Layer 3 of a small transformer language model trained on English Wikipedia (16 layers, counted from 0, width 128).
Take only the direct path to the model's output, skipping the later layers: a vector added to the residual stream pushes a token's score in proportion to its dot product with that token's output vector.

Output vectors of the tokens that the questions are about. A number n stands for n times 0.011.
"son": 17 -9 17 -3 -36 29 16 -21 -11 -16 -43 -43 6 -7 16 9 -14 15 -25 -20 40 -6 -22 20 14 7 -30 13 -45 32 33 -8 -67 29 -44 11 38 8 -8 43 35 26 23 1 9 3 -38 -16 -6 30 11 -37 24 -6 1 40 -5 23 37 -50 9 -42 -45 4 -55 -10 -19 -21 -49 7 -10 -33 -2 -1 -39 23 1 -33 -6 -91 9 -26 -10 30 -23 46 50 6 49 -13 4 7 -26 59 6 22 40 -14 -12 -24 33 19 -36 -26 3 8 -10 -7 23 -15 -14 11 28 -2 17 -3 34 15 41 2 13 14 -2 -10 -29 31 37 14
"ile ": -12 -9 15 11 37 4 -23 -8 -48 -9 35 37 -43 30 3 -14 1 27 10 -16 -15 -10 7 1 0 40 64 20 -22 26 1 12 26 27 18 16 -23 12 -44 13 -34 41 -7 -9 -25 15 13 -25 -16 -28 -27 -25 -16 25 -32 -14 21 30 1 -63 -14 28 -23 5 -8 -53 36 -3 -20 27 8 8 15 -3 14 4 -11 -5 -14 28 57 -21 -24 6 -56 61 57 9 4 -13 18 29 -42 9 43 20 -28 16 -5 8 7 23 -75 -26 4 17 -12 24 -23 34 -29 -21 -13 23 -26 -6 -22 8 -21 -24 -24 39 -13 -25 -47 4 36 -2
"omb": -56 4 6 -27 29 -10 19 -36 -11 21 30 19 -38 29 7 -34 -44 -3 -30 11 -8 19 -3 -13 -22 -12 56 33 -12 32 9 -18 -3 18 -40 -8 -44 -4 35 -8 -9 9 -24 -3 -8 1 37 21 -33 23 -28 3 -3 -1 -40 13 37 32 -42 -12 15 -5 -14 34 -8 8 -14 -1 52 14 68 26 2 -44 -20 39 32 -15 15 -18 44 -37 45 -6 21 -9 10 -23 -30 15 8 -11 3 29 -13 -24 75 -17 -14 0 -3 43 -1 -63 -15 -31 -10 24 -9 -4 25 -6 -5 -3 35 -18 35 6 -29 -48 36 31 -9 -26 -19 12 -16 -34
"cul": -39 -22 8 -5 33 45 5 -27 1 31 -61 45 25 -41 15 52 8 21 -23 29 14 38 50 38 -16 7 50 20 -7 0 22 -32 -37 3 -21 9 -31 -53 28 50 9 8 -16 16 18 20 -25 -2 11 -44 12 11 -32 -40 -12 0 3 -25 20 -2 -6 3 12 -36 2 0 -1 -10 33 -29 -14 -13 -26 -84 0 -29 31 -3 -13 -36 67 88 28 -23 1 0 2 -8 5 -9 -36 0 -72 2 13 -4 32 3 20 21 -35 8 -53 4 30 -24 4 16 -1 -2 -24 27 -17 13 -23 8 -3 0 -11 6 -43 5 -16 -5 -16 26 37 19
"me ": -69 -44 -48 -17 16 56 0 -22 -16 16 -7 35 -37 2 -4 35 -15 -10 8 1 -9 -17 -21 29 16 -2 -15 -6 -9 2 11 42 -2 42 -19 11 -32 -44 -31 -19 1 6 12 -39 59 41 -34 -26 -22 -31 19 34 43 -1 -28 12 30 9 19 -49 69 -15 -21 39 7 61 18 -13 4 0 8 29 2 19 1 -23 13 -77 -58 -19 4 -22 -29 -6 -16 2 23 30 10 4 20 1 -3 46 -21 38 10 22 6 43 -5 40 -44 -19 -5 1 6 13 -18 -27 28 14 25 -1 -38 6 8 -35 6 7 15 19 6 -25 -9 -42 27 -19
"Joh": 46 -7 -26 -15 -45 -54 15 12 -14 -18 11 27 36 -19 13 -25 22 -11 -17 11 -17 11 -8 45 -19 37 40 -66 -13 47 -37 47 -59 33 -9 -54 -18 -11 -3 12 -24 -15 -2 -17 26 22 -18 -27 15 16 8 -37 1 -2 -20 43 34 -43 15 -33 2 -14 -15 11 -26 6 16 5 8 43 17 -14 -15 -8 -3 -5 43 -13 -29 -20 20 -17 -33 54 7 -2 42 -4 21 -10 -16 -9 -35 22 -12 33 -6 0 -37 16 25 59 -21 7 -36 -19 70 47 35 26 34 -21 47 5 -2 3 -9 -12 -52 -25 29 4 4 -20 -14 -1 -6 -23
"Comp": 5 -67 8 1 -2 -12 25 -17 14 -38 -33 28 18 4 -31 29 17 14 14 24 33 -1 -6 54 -37 0 62 9 -38 38 9 25 -72 1 35 -24 32 2 9 -5 1 -13 4 18 24 -31 -24 -4 19 -19 -20 -8 -31 -9 2 1 -46 -38 26 -1 31 -61 -30 13 -6 9 -13 -16 35 4 -18 -4 -7 -13 -27 -28 12 21 -15 7 70 -27 -4 -13 -27 11 -29 -23 -23 -24 -3 4 -3 -1 8 -14 6 14 3 20 21 -1 -20 -44 3 41 60 24 -27 26 37 18 16 32 66 -19 28 11 -4 -21 -14 3 -25 -25 1 13 8 -27
"ase ": 9 -36 48 14 22 43 -34 -17 4 -21 -3 19 -30 7 -12 45 14 46 -3 -12 -8 -1 -46 -10 -29 6 4 37 23 41 23 -3 -5 4 4 14 13 -9 -15 -14 -7 -2 18 -17 27 24 10 -25 14 19 -13 -18 -49 -31 -13 -11 -6 16 -58 -38 63 20 -10 4 18 -4 -9 -5 50 -33 -40 11 -20 1 -16 10 -6 5 -20 21 63 23 17 -47 31 13 64 -17 -41 13 -5 -20 25 18 -25 11 8 -38 -45 62 25 44 -8 -10 -5 -36 -22 19 -55 -1 -3 -20 28 -10 9 -10 29 23 15 -57 -14 30 -34 -41 -15 -4 -22 26
"00 ": -19 -59 12 28 12 2 -18 -26 -26 -18 44 45 -43 34 10 6 34 19 -33 -10 -23 3 -40 39 2 24 -17 -16 1 27 -4 -2 -1 24 31 -13 1 -59 5 24 37 35 -31 12 11 -12 1 28 30 49 -30 -14 -64 33 -26 13 26 -38 0 -50 19 17 36 -12 -3 -25 31 6 29 -25 32 -5 -24 -41 28 -18 9 22 -36 -39 -4 -16 6 19 -5 47 9 -27 45 -14 -19 16 -34 26 18 13 18 -13 34 -1 1 -12 13 -11 18 6 -8 49 -24 -7 9 -48 22 4 -20 -31 6 16 -45 -48 6 13 -21 -14 -26 -11 46 -8
"final ": -40 -34 -7 53 38 10 23 21 -17 -20 34 12 -16 -19 -64 2 -32 27 21 10 -35 -14 -3 51 -36 1 4 4 22 22 -2 -12 -37 -2 -18 -26 18 -23 3 28 0 -31 -13 -8 34 30 -32 10 64 14 -9 -33 -18 -10 8 -12 21 42 -36 -11 1 -21 11 26 67 6 -6 10 -22 32 37 -39 -22 64 32 28 5 -29 -29 -43 25 -35 -1 -38 -6 3 -18 -21 -22 -30 -4 -32 15 17 39 25 16 -45 0 18 -26 -31 -21 -10 -39 -20 -23 33 22 44 38 -31 41 26 23 -24 10 41 -2 -6 11 4 -47 14 -10 6 10 -1
"from ": -27 -21 -10 -23 -16 25 -51 0 -51 25 -5 16 0 -11 36 -3 -12 -21 40 -47 0 -33 33 20 -65 9 42 -12 -25 14 17 -29 -23 -29 -31 -28 3 -32 32 -71 31 -24 -18 30 -3 31 1 -28 -26 -6 31 -33 33 -4 11 -32 -11 -36 12 11 26 34 4 -11 14 15 -13 15 53 29 -45 36 -40 20 24 39 -7 17 9 -63 -26 -12 0 2 -16 11 15 -20 18 34 26 -20 22 -6 -5 11 -12 41 -9 30 -1 40 24 -26 0 49 37 -24 14 -10 -1 -1 21 41 -26 -40 -8 -18 33 6 13 -5 -8 34 -12 24 27 -29
"own ": -15 28 -17 -13 67 42 29 -41 -61 -8 -38 -34 37 -28 24 4 33 42 6 -59 -21 -3 -17 2 -15 3 29 -45 23 33 9 11 -13 39 -32 -17 -13 -55 20 49 24 21 -33 -10 -7 1 -5 14 -2 -42 -1 8 -45 -42 20 12 -14 10 -30 -49 -21 -53 2 23 -34 25 4 26 -19 54 -36 -7 -29 80 7 -1 12 -22 -21 -3 46 -27 54 -23 8 32 -2 -63 -41 -28 22 7 24 25 33 9 79 -71 40 1 -4 13 44 -52 -76 17 -5 36 12 34 -11 5 28 8 -12 -18 36 28 35 3 -39 11 -10 21 -23 -28 -15 31
"nov": 28 36 -1 22 38 17 3 -59 0 4 -43 28 39 12 -24 19 -47 10 -27 -16 46 54 -39 39 -3 8 52 -18 -11 -27 11 15 -37 13 -22 -58 -35 43 7 25 -26 -42 -10 2 44 21 -13 -8 -6 22 12 -11 -21 -5 -27 10 22 32 6 -9 33 -47 -17 -21 -11 -20 -6 -25 -2 -2 32 -4 -15 22 -24 -17 39 -61 -9 -65 13 47 -21 -59 2 20 42 -6 -38 -22 -29 17 -54 36 20 -18 14 -4 18 42 27 -4 -47 -32 -10 1 27 -4 36 -28 -12 -6 25 -31 -8 26 65 5 3 -17 26 7 -3 6 -23 55 50 -28
"time ": -31 7 1 -3 36 12 36 40 5 3 22 -24 24 -2 -2 30 -35 25 26 -63 -31 -34 -2 45 10 -40 -19 -22 8 -24 5 -9 -28 22 28 16 -2 -70 -30 19 28 -46 -25 16 10 33 27 -32 57 -6 1 45 -19 3 41 -44 40 23 -28 -13 2 -11 1 -41 -36 21 -9 17 18 10 3 5 9 -22 34 24 -33 -63 -64 3 58 30 -19 23 7 23 1 69 -9 -34 -42 2 -18 -3 25 -16 -37 -54 55 53 -3 -25 21 -19 -37 -4 39 -25 -13 15 -1 -59 32 8 -27 6 -46 19 27 8 38 -4 -41 17 -29 -1 37 27
"fi": -26 -11 -12 -16 -18 -20 51 33 -6 2 -41 37 -59 29 -2 -35 -26 16 -29 23 -5 11 31 27 -4 27 -31 -40 19 -2 0 11 -73 1 -16 -54 36 -32 3 21 -22 26 -31 8 2 8 18 18 33 -12 2 10 -21 5 -8 5 16 -8 0 -16 -15 15 11 -18 28 41 -16 47 -8 -28 0 -14 -18 30 14 11 -11 -5 15 -67 4 31 -5 -17 -7 14 -15 8 28 -65 -6 22 20 35 29 -3 -16 -38 21 13 5 -28 -7 10 -32 9 6 -18 36 0 17 17 14 12 18 10 -8 46 13 8 -9 2 -9 5 -5 -15 13 -23
"rid": -1 -10 -48 1 16 43 17 41 1 -30 10 39 -9 2 31 14 -22 32 24 1 38 34 11 3 -8 23 15 -8 -5 18 35 -21 16 11 -40 -17 -20 4 17 9 -4 19 -43 -16 23 -12 -10 5 -14 30 -23 21 0 -34 -25 16 28 -36 -33 -42 -2 30 -19 -30 19 13 -13 12 13 -42 -2 -39 21 19 -32 39 -19 -23 -7 -30 -1 -11 37 3 -50 32 2 -65 -22 23 -20 14 -39 73 -1 10 18 -13 24 -1 11 17 26 9 -43 6 4 -20 35 48 -2 -25 -13 14 2 -23 -24 12 3 -1 -12 8 -29 16 -22 27 -18 -50
"ia": -14 7 36 4 -40 -19 -9 -7 -9 25 -9 -40 -6 34 89 -16 22 3 21 -2 -11 -35 31 -12 5 -11 -3 11 -30 56 20 8 -13 39 -44 27 -20 16 10 3 -17 3 -8 13 29 30 -69 18 7 -25 5 4 -3 -22 -17 -5 16 17 -14 -7 -1 -6 29 -25 9 0 3 38 -19 -7 26 -9 21 -27 -37 11 -44 5 2 0 -1 26 36 18 -38 15 31 -37 29 -34 9 13 -41 -18 2 10 31 -4 -14 28 -36 32 41 10 -11 0 -14 27 7 -19 -22 -48 16 12 -17 5 -19 -6 -14 -59 -6 32 -3 -18 -23 -10 20 19
"Pre": -16 1 3 -29 14 4 36 -25 -4 -60 -26 -25 -15 5 -2 23 -9 -20 4 11 -25 -29 -6 30 -22 -41 38 21 -6 14 28 11 -42 -9 3 7 37 15 30 22 0 -22 -7 -37 44 -22 -32 -44 9 5 -1 8 -11 18 5 5 11 -24 7 -2 26 -40 -12 21 -2 -14 28 -3 10 11 -22 -29 26 -2 25 17 51 30 -41 0 30 13 45 15 36 -27 -22 16 21 -19 70 -37 18 -7 -17 -6 28 13 -12 -27 8 18 -14 -16 -31 44 36 -6 6 -8 10 22 6 33 -13 -9 5 1 -25 -7 -23 1 -50 -33 10 -32 -1 3
"ever ": -63 -33 -5 37 27 -17 3 5 -14 -56 -24 -18 18 25 4 -10 21 39 -8 11 -36 -7 3 11 -11 -14 -11 -30 11 -13 -16 -28 -8 25 27 -55 -18 -49 -6 44 29 44 29 24 34 9 -22 7 45 54 10 1 20 75 61 25 10 22 -11 -15 -25 -17 1 -36 -41 15 13 10 24 16 51 23 2 29 27 87 -13 -52 -32 -17 -17 -59 2 -18 1 13 -7 2 -6 10 -29 -69 33 -42 -9 38 -19 -13 48 27 7 57 -66 -50 -84 10 -15 -20 -20 32 -22 15 38 -4 -30 -18 4 -13 27 -2 7 9 -37 -22 -42 56 41 -27
"m ": -28 -42 -24 10 7 59 -55 -49 -6 13 40 33 -39 -34 -26 43 28 8 44 -20 5 14 -43 6 23 -15 -28 23 -29 30 11 12 -52 -19 6 38 -4 -23 -34 3 7 -6 11 26 22 35 -30 27 -20 20 5 26 22 71 1 4 68 41 35 -20 -10 27 38 -24 2 26 18 15 -8 -39 -20 35 -63 13 -23 -14 49 -26 -27 -11 -7 -6 -29 27 -19 19 1 -29 1 -47 -15 14 -10 -17 -9 -9 22 -30 0 6 18 -7 11 1 -2 -11 5 -5 21 15 -3 37 9 7 -24 -9 7 4 -51 -25 9 24 -35 11 -41 -25 13 -10
"if": -3 -11 0 5 -19 -11 15 -32 24 -27 -24 18 5 20 44 31 -25 -13 26 37 13 -40 -20 -9 -6 -16 -15 -3 -3 20 -5 2 39 -11 4 -51 -22 -25 -24 49 18 -14 -34 -22 35 4 -16 -5 25 -4 22 21 -38 60 30 15 14 2 25 8 -17 -30 -21 21 -20 -1 -33 30 30 -33 -15 7 0 16 15 35 29 -12 25 -15 0 47 33 -30 -5 6 23 -14 6 -25 -49 -3 15 25 27 12 -20 -9 67 -2 -25 -37 0 -16 49 26 -1 -12 31 -18 -28 -33 -32 12 -25 -11 -2 -22 -41 -63 -27 32 -2 -1 -6 17 28 11
"ble ": -28 -9 19 45 -21 64 -18 42 -31 19 -55 25 -61 34 -3 26 24 -20 -4 -3 -3 31 11 11 -3 20 19 -19 -27 -11 -1 64 -56 16 9 -11 15 7 -17 15 4 20 -44 15 34 0 30 -7 -16 23 15 3 8 7 -33 27 10 14 1 -48 11 -17 31 -44 29 32 23 -5 -12 1 17 -2 -42 28 9 54 14 -32 -22 -47 -21 23 -4 -27 13 2 -6 3 -30 -2 -5 -8 -19 -23 12 60 -5 -51 -12 21 6 -21 -70 -10 -11 -23 24 55 -37 35 4 -11 -7 54 31 10 -12 -17 -55 -18 11 39 -32 -46 -2 21 -17 -28
"eded ": 30 -11 51 -23 9 -38 39 3 -13 8 -1 17 -37 -28 28 31 48 -25 -16 42 -5 -43 -29 13 -12 -14 -11 14 21 -18 -32 69 -66 51 3 11 -11 -28 -46 37 25 -13 47 48 -3 57 -56 -11 2 27 -36 -67 -1 -12 26 66 31 -33 -3 -10 1 -14 -17 7 -25 25 22 -1 -42 48 59 -20 -6 33 -9 5 45 -15 -10 11 -25 3 14 0 21 -22 57 29 1 22 1 -14 -18 -13 -6 -8 -6 -19 -4 51 -19 -30 -10 -43 11 17 45 -14 -33 -14 20 -13 67 -2 -6 -22 -50 -50 -33 -29 -2 41 -28 -10 -22 -7 -28 -6

Each question shows what one neuron of this layer's MLP adds at an activation of 1. A number n stands for n times 0.0033.

n50: -12 17 -5 6 20 2 -11 20 -16 -40 7 -6 -17 -11 29 -8 9 3 -9 8 -24 -13 10 -7 -21 -10 20 1 -15 -4 -11 -26 -19 -9 9 7 21 3 11 17 13 -10 -13 7 -10 6 -7 -13 -15 18 -18 0 -8 13 -6 17 40 -9 5 -18 -14 0 -9 22 -8 4 6 13 14 10 -12 14 -7 -30 -13 9 18 7 -1 0 -5 -12 -23 24 -15 22 19 -27 1 13 6 -27 23 -16 0 11 17 5 13 18 -8 6 9 24 4 9 -17 5 0 7 -20 -3 13 -23 -6 0 7 -16 0 -6 1 -1 4 13 24 -15 6 -1
Which of these tokens does it push down most? "nov"

n157: -12 5 4 12 -16 20 -20 -6 0 -2 15 0 -7 3 14 -6 7 -13 15 -2 28 13 -10 5 17 -3 4 -28 -4 -15 10 -9 18 28 -11 17 8 8 0 3 16 19 0 5 -13 21 9 8 -3 4 23 -13 17 -10 25 -8 -2 10 7 -12 4 4 11 -4 2 3 21 -9 -12 15 -5 -14 -15 0 -13 19 3 -15 -7 0 -3 -30 -4 -41 -13 -8 -7 3 4 5 -20 -3 -6 -2 -10 0 -15 2 3 2 7 -10 29 -11 -25 -12 19 -14 -4 -10 -13 2 6 11 7 6 18 -11 -20 15 -5 -21 -2 -28 14 -1 1 1
Which two tokens does it push up most, strongest first? "ble ", "ever "

n235: -17 -28 4 -18 3 -11 1 -7 -8 3 14 10 -3 8 13 4 9 1 12 4 1 -25 26 22 2 -36 -3 20 -5 -9 -14 -20 -20 -5 8 5 -4 42 -7 -17 -4 0 10 8 -33 0 -28 -32 18 6 -13 -4 29 6 -4 -9 -8 3 -13 7 -8 -7 17 -5 6 6 0 -13 -9 -28 -14 23 -17 12 7 6 24 15 21 -35 30 30 14 12 -4 32 -6 -21 18 7 -9 18 2 9 -25 18 7 2 -7 9 1 -14 9 -2 -22 14 -19 12 -10 12 -22 -17 -14 -2 -23 17 3 -2 23 -30 -9 26 -11 25 16 4 -13 22
Which two tokens does it push up most, strongest first? "ia", "from "

n169: -2 8 -4 6 5 -7 10 -12 0 11 -9 -1 -15 -10 -13 2 -1 -4 -10 -6 14 -12 2 -9 -3 8 2 10 9 20 16 -6 -11 11 -3 -3 7 -22 10 3 -13 -6 3 -7 7 -1 1 0 6 -1 -14 -9 11 11 15 -6 3 -13 -3 -17 -12 -8 5 23 -1 -17 -7 17 19 3 5 -3 -5 -8 1 -8 -6 4 7 7 -2 -4 5 -3 13 -9 -4 3 15 -3 13 1 6 2 7 11 0 6 -12 18 17 -20 -11 -3 -14 -14 -5 23 13 6 -4 -1 -7 -5 3 -4 -6 13 -5 -18 -7 7 -1 -8 7 13 8 -1
Which two tokens does it push up most, strongest first? "final ", "omb"

n462: 10 -1 22 5 -1 -21 -17 -12 12 19 0 -3 2 25 -5 -15 -22 18 -23 -9 -16 -24 13 26 13 0 0 17 -11 13 1 36 -12 18 -5 -2 2 -16 -1 2 17 -18 29 17 2 -31 15 -8 5 -9 -6 3 12 16 0 -20 -18 9 -10 -26 15 17 23 -8 10 -8 -6 -7 -14 -3 0 27 -20 -18 0 -2 3 20 -23 10 10 15 -12 1 18 18 -1 4 3 -13 -10 14 -12 21 -29 14 -20 13 -6 2 35 22 6 -10 -9 -15 -11 -10 -16 -1 -15 0 -14 -18 -8 8 13 3 0 -18 -7 -6 -10 9 27 6 -10 -12
Pushed up most: "ase "

n301: -28 13 4 14 -18 7 -1 16 -6 3 -1 -17 -2 5 29 14 22 -16 -11 11 2 0 -4 -10 14 -13 -7 -9 0 -6 -7 30 14 2 18 18 -4 -7 6 63 -16 -7 -11 2 -2 -5 22 -7 -8 13 23 -18 -14 -7 -7 -6 19 -19 -21 14 4 29 10 -2 0 20 1 4 -7 -3 -16 18 -3 4 -10 23 9 2 33 9 2 4 4 5 -16 -6 -8 -13 11 12 3 1 -12 8 12 -11 -31 -22 2 -13 14 -22 -12 -33 -7 -15 -2 -16 3 17 -5 19 5 -11 -9 -9 -13 -23 -3 14 -8 -18 17 -7 7 7 -17 11
Pushed up most: "ble "

n291: -5 14 3 -2 -9 -4 -1 -7 -13 1 -1 -7 -12 6 -22 1 12 12 -2 -18 8 14 -11 12 -2 13 41 7 2 8 0 0 -17 11 -2 1 -14 -8 -9 -1 0 0 13 1 4 3 2 5 0 13 4 -17 12 -1 0 -8 4 15 -15 9 0 5 -17 7 8 2 -7 -9 -5 -14 7 -15 -14 -18 9 -16 6 5 -14 2 -12 0 -10 18 -3 -2 11 -1 2 -5 4 17 5 -1 26 14 -13 12 8 -3 2 15 6 -12 -7 -1 -15 -3 -16 -26 9 -2 -5 -6 -4 6 -6 5 8 -17 -11 21 11 21 -3 12 13 -2
Which two tokens does it push up most, strongest first? "ile ", "nov"

n130: -29 -5 -18 -1 -6 2 22 -11 -8 3 -6 -16 1 6 -4 -3 4 45 -14 16 2 3 -4 -15 -5 -28 -32 -10 2 -26 -25 -27 2 8 -8 -10 1 6 -6 30 0 13 2 -15 34 -11 1 -14 -4 -11 17 -10 8 -5 27 10 -1 7 6 -7 -5 -29 13 7 17 2 24 -15 -15 17 26 20 14 2 17 -7 -21 5 -8 -11 5 23 23 8 15 -8 23 1 -10 -6 -33 -11 13 -11 3 41 12 -36 -7 -17 10 12 36 4 6 -10 10 3 1 -6 5 -9 3 -15 -43 23 4 12 15 -18 -7 -2 -4 -2 0 23 0 -3
Pushed up most: "ever "

n31: -26 -10 30 -10 -20 8 22 7 -3 -11 -34 -4 -21 -23 13 -4 -19 30 12 -3 13 -4 17 -2 2 1 -1 32 2 -18 18 -38 -2 -38 7 18 59 -7 12 -29 22 -25 -3 2 -16 -16 -16 -11 -15 25 16 7 -12 -18 12 25 3 4 -8 4 2 7 36 -15 11 4 -13 -4 6 -11 6 10 -23 59 5 3 -16 11 -2 1 -6 8 0 -28 -24 -15 -13 13 11 16 4 3 -1 -15 4 -4 -7 -48 -27 11 4 23 -27 -20 -6 -7 -14 17 -14 10 -12 10 7 17 41 12 -10 -15 36 22 -47 30 -12 -9 9 4 22 2
Which of these tokens does it push down most? "Joh"

n89: 3 16 7 5 19 3 -21 -6 -13 -2 22 -4 17 15 -5 -24 -4 7 5 21 -2 4 24 28 19 4 -5 -16 6 1 5 -5 -13 -5 20 2 24 19 -13 10 -4 -2 5 8 -5 -17 6 -5 23 -6 22 -4 7 17 -19 0 -3 -29 -13 5 -17 -14 1 -34 -2 -4 0 -2 30 14 8 2 -9 -5 9 -5 6 -20 13 10 12 5 -10 -24 4 21 7 -28 -23 -4 -20 21 5 9 -7 -16 -17 -6 -19 4 10 14 20 -4 -6 9 -24 20 8 -13 -6 -3 4 -24 12 0 0 -9 21 -33 -6 -27 -24 6 23 4 1 -4
Which of these tokens does it push down most? "me "

n244: 7 0 -5 16 8 3 -18 0 -7 -4 12 0 -19 12 8 -33 3 0 13 -1 2 2 -30 10 -15 19 -10 18 3 5 -17 7 -15 19 7 -8 9 4 -1 -11 -7 1 -8 -1 -16 -10 -7 9 -7 16 27 -22 -17 7 25 16 -2 15 4 8 -1 9 -16 13 9 24 -15 4 16 2 -8 28 2 7 -26 -1 19 1 0 -1 25 24 -13 7 -7 -18 10 -1 -6 -20 0 -22 -20 3 7 10 5 -19 -20 15 -20 9 42 -14 6 -22 -1 -4 -12 -1 -2 -9 -16 4 7 14 -5 13 -28 4 5 7 4 -4 -8 5 -22 2
Pushed up most: "ase "

n99: -11 4 2 -1 14 -25 -10 -17 9 19 16 -25 -11 6 16 -1 -20 22 -3 -9 6 -1 21 15 -9 -27 -28 19 48 4 -26 -19 -25 9 -30 -30 5 4 24 4 -8 19 -19 32 -1 -2 -14 17 7 -21 25 -12 40 -12 -8 2 5 7 -2 31 -14 7 19 -7 13 -6 -2 -30 8 44 -16 21 -14 18 -11 -2 7 23 -5 30 17 -7 7 -1 -14 4 -4 5 34 -22 2 -11 -22 -13 -3 -18 -25 -2 -13 -21 -4 16 8 -16 -22 -12 6 21 10 1 -17 5 -2 33 7 1 -18 24 2 -22 -1 8 5 13 -25 -5 -12 15
Which of these tokens does it push down most? "me "

n208: -8 9 -21 -3 -18 25 -10 -1 9 -8 10 21 1 10 6 12 -14 1 -27 10 35 -3 13 -5 22 5 1 -20 -5 -10 -4 -3 7 13 8 -3 -15 0 -24 -17 -10 19 -8 4 20 -49 7 -2 1 0 25 -11 0 8 4 -3 11 -10 -19 -15 -7 -3 8 7 -11 26 -45 6 5 0 25 -14 5 -16 -4 12 10 -20 -24 28 19 -3 -13 11 -8 -26 -15 27 2 -24 -2 14 -17 -8 -7 35 14 -8 -19 12 8 3 -5 -3 26 -3 -16 -1 -23 -22 10 -11 -2 29 -24 22 -4 22 5 -29 22 36 5 -3 -3 -5 13 -6
Which two tokens does it push up most, strongest first? "me ", "ble "

n179: 22 -6 -11 -15 -37 7 -7 -4 -6 25 7 4 -22 6 11 3 13 0 6 -8 36 -5 -6 24 -29 16 24 -3 1 -10 -7 9 -9 -5 11 13 -4 14 15 -20 -15 1 -4 9 -2 -23 -12 21 -24 -16 -3 10 16 -29 2 1 -24 -26 24 -16 29 -11 12 11 18 20 10 -10 5 26 3 6 9 6 -24 12 2 31 -18 -9 19 -17 7 -16 -6 6 -13 -4 0 -22 -9 -8 25 -25 2 -22 10 -4 -11 20 0 -16 8 8 3 1 24 -8 11 11 2 5 12 10 -10 -3 -19 -1 -6 -8 0 -11 -7 3 9 -4 5 -16
Pushed up most: "Comp"

n81: 1 -7 -8 -5 -16 -31 -1 -1 18 -30 -1 -6 6 26 7 3 -31 10 4 -5 11 5 26 2 18 2 26 -14 5 16 12 -17 7 -26 -15 1 23 -9 -6 -12 13 14 12 -3 -15 -1 -12 1 6 -3 13 17 15 21 -13 3 19 -12 10 -11 -2 -23 27 -8 -9 10 -38 6 -1 9 13 -2 -19 1 14 -29 -7 -3 46 -2 -31 -13 -28 -4 7 31 3 -27 10 0 -12 29 -10 14 -5 -28 -3 -23 -32 2 -7 -5 20 2 -1 20 -1 10 5 -11 2 27 -15 -7 2 30 -6 2 -33 5 -15 8 19 -3 3 20 -11 14
Pushed up most: "fi"

n128: 2 -11 -1 0 -3 -21 -6 -26 0 7 -8 -10 26 11 -7 -25 2 -21 2 1 2 -3 -26 22 -3 9 -5 13 -9 6 24 10 35 0 -20 33 -15 -5 -4 -6 -16 -6 -8 20 13 -18 19 -10 28 22 -19 9 9 -3 -13 -12 -13 19 14 -8 -16 0 4 6 12 33 -9 5 4 -8 7 -16 8 18 -13 -13 -4 7 8 0 -2 3 15 -7 -26 -6 -4 -15 8 14 -12 3 -8 -26 47 -26 12 -6 15 8 -18 -1 -19 9 4 10 15 8 -14 -7 -7 -15 10 -2 5 8 2 -8 12 0 -7 -4 13 22 -24 1 3 -23
Which two tokens does it push up most, strongest first? "ia", "nov"

n467: 5 -7 5 -16 -39 -23 -25 -16 1 2 -12 1 37 -3 8 0 -27 -7 -12 -3 -6 -5 18 -4 -3 6 -9 -10 9 5 10 1 0 -5 -14 -6 -9 7 -25 16 -12 8 8 5 10 8 21 -11 10 -11 -11 -8 2 8 -1 3 -9 -14 7 2 0 1 6 8 -5 -6 28 -7 -9 -7 -2 -7 22 8 -6 5 19 8 -14 3 -7 3 -7 -29 -3 5 2 13 7 13 1 0 11 14 7 -13 13 13 5 12 -19 -3 15 5 -7 11 3 22 -8 -8 2 7 5 8 -5 -3 -15 1 -1 -9 6 4 2 5 3 7 11 -10
Which of these tokens does it push down most? "m "

n419: 8 2 -16 28 18 9 10 -3 11 35 3 -21 -15 6 -5 20 -14 -9 1 -4 -16 15 -16 -19 -40 7 17 -9 3 1 11 14 -14 -7 15 9 -7 7 -11 5 3 -30 8 7 0 -6 -10 -2 -14 -6 0 -6 -5 2 -16 21 13 19 -24 -9 2 -1 -3 8 -19 6 -27 27 0 -2 16 2 -3 -26 9 10 6 -1 -2 0 1 -11 -8 14 0 -9 5 6 -13 7 11 -15 -9 -19 0 25 11 18 20 14 2 0 -3 5 -6 -24 -8 -35 -9 2 25 12 14 -7 -2 14 15 -3 -2 -16 -2 2 -11 3 -1 -8 17 5
Pushed up most: "omb"

n364: 21 -13 -12 6 11 8 13 -5 4 37 -19 -10 18 0 -2 21 14 -24 -13 -1 -3 -12 25 31 11 40 -7 2 -16 -25 6 10 11 8 -9 3 -7 36 6 18 9 -3 -56 -13 -3 -14 -20 18 -11 5 13 32 6 -5 -7 3 8 25 15 3 -31 -13 12 -14 -14 -7 -35 -14 1 -6 -5 0 -10 12 1 -8 20 11 11 -6 2 23 -19 2 -12 33 12 39 -33 -10 1 -12 6 11 -11 -18 -8 12 21 30 -2 -14 -4 13 1 -37 -6 -23 5 -17 -2 19 -9 -12 -27 20 1 0 24 -35 5 2 -15 -26 -22 -9 15 -25
Which three tokens does it push up most, strongest first? "nov", "cul", "if"

n279: -2 31 -18 -5 18 2 -50 -27 -19 28 44 6 20 3 15 21 47 27 40 -17 7 2 -38 -53 -6 4 -42 -2 30 -15 23 14 2 -13 46 32 -9 21 12 -5 -14 -17 7 -9 4 13 -15 -34 -13 5 -27 -7 2 13 7 -5 28 1 6 9 -7 10 -2 -10 -19 -15 2 -10 3 -1 -30 15 -2 12 -45 -16 -16 -1 11 -17 -5 22 25 20 14 -2 -26 19 15 19 -17 -54 2 -7 -10 -46 18 5 4 -18 12 4 -9 -4 0 11 8 18 8 18 5 -14 -16 -27 -2 12 10 5 -20 -1 2 -15 5 1 14 1 -13 16
Which of these tokens does it push down most? "fi"

n261: -10 3 -24 2 6 -10 -9 -42 8 12 -34 -6 -1 26 10 -5 -14 1 -22 10 10 -1 -34 -6 -12 12 -16 26 -14 -29 -12 -6 -15 -15 10 2 10 38 -68 -12 3 1 -3 -11 -17 10 8 -23 12 -13 19 24 43 2 -1 4 5 9 -23 8 -5 -24 59 11 -2 2 -44 -13 -29 -17 -3 11 8 27 -25 -13 14 20 16 -33 26 6 1 -10 -1 26 19 -1 42 6 -16 -3 37 6 15 31 15 2 -17 19 -14 13 -5 30 -23 6 -4 -1 -19 5 -5 5 -31 8 1 18 -3 2 25 7 9 -13 -13 8 4 8 -15 14
Which of these tokens does it push down most? "00 "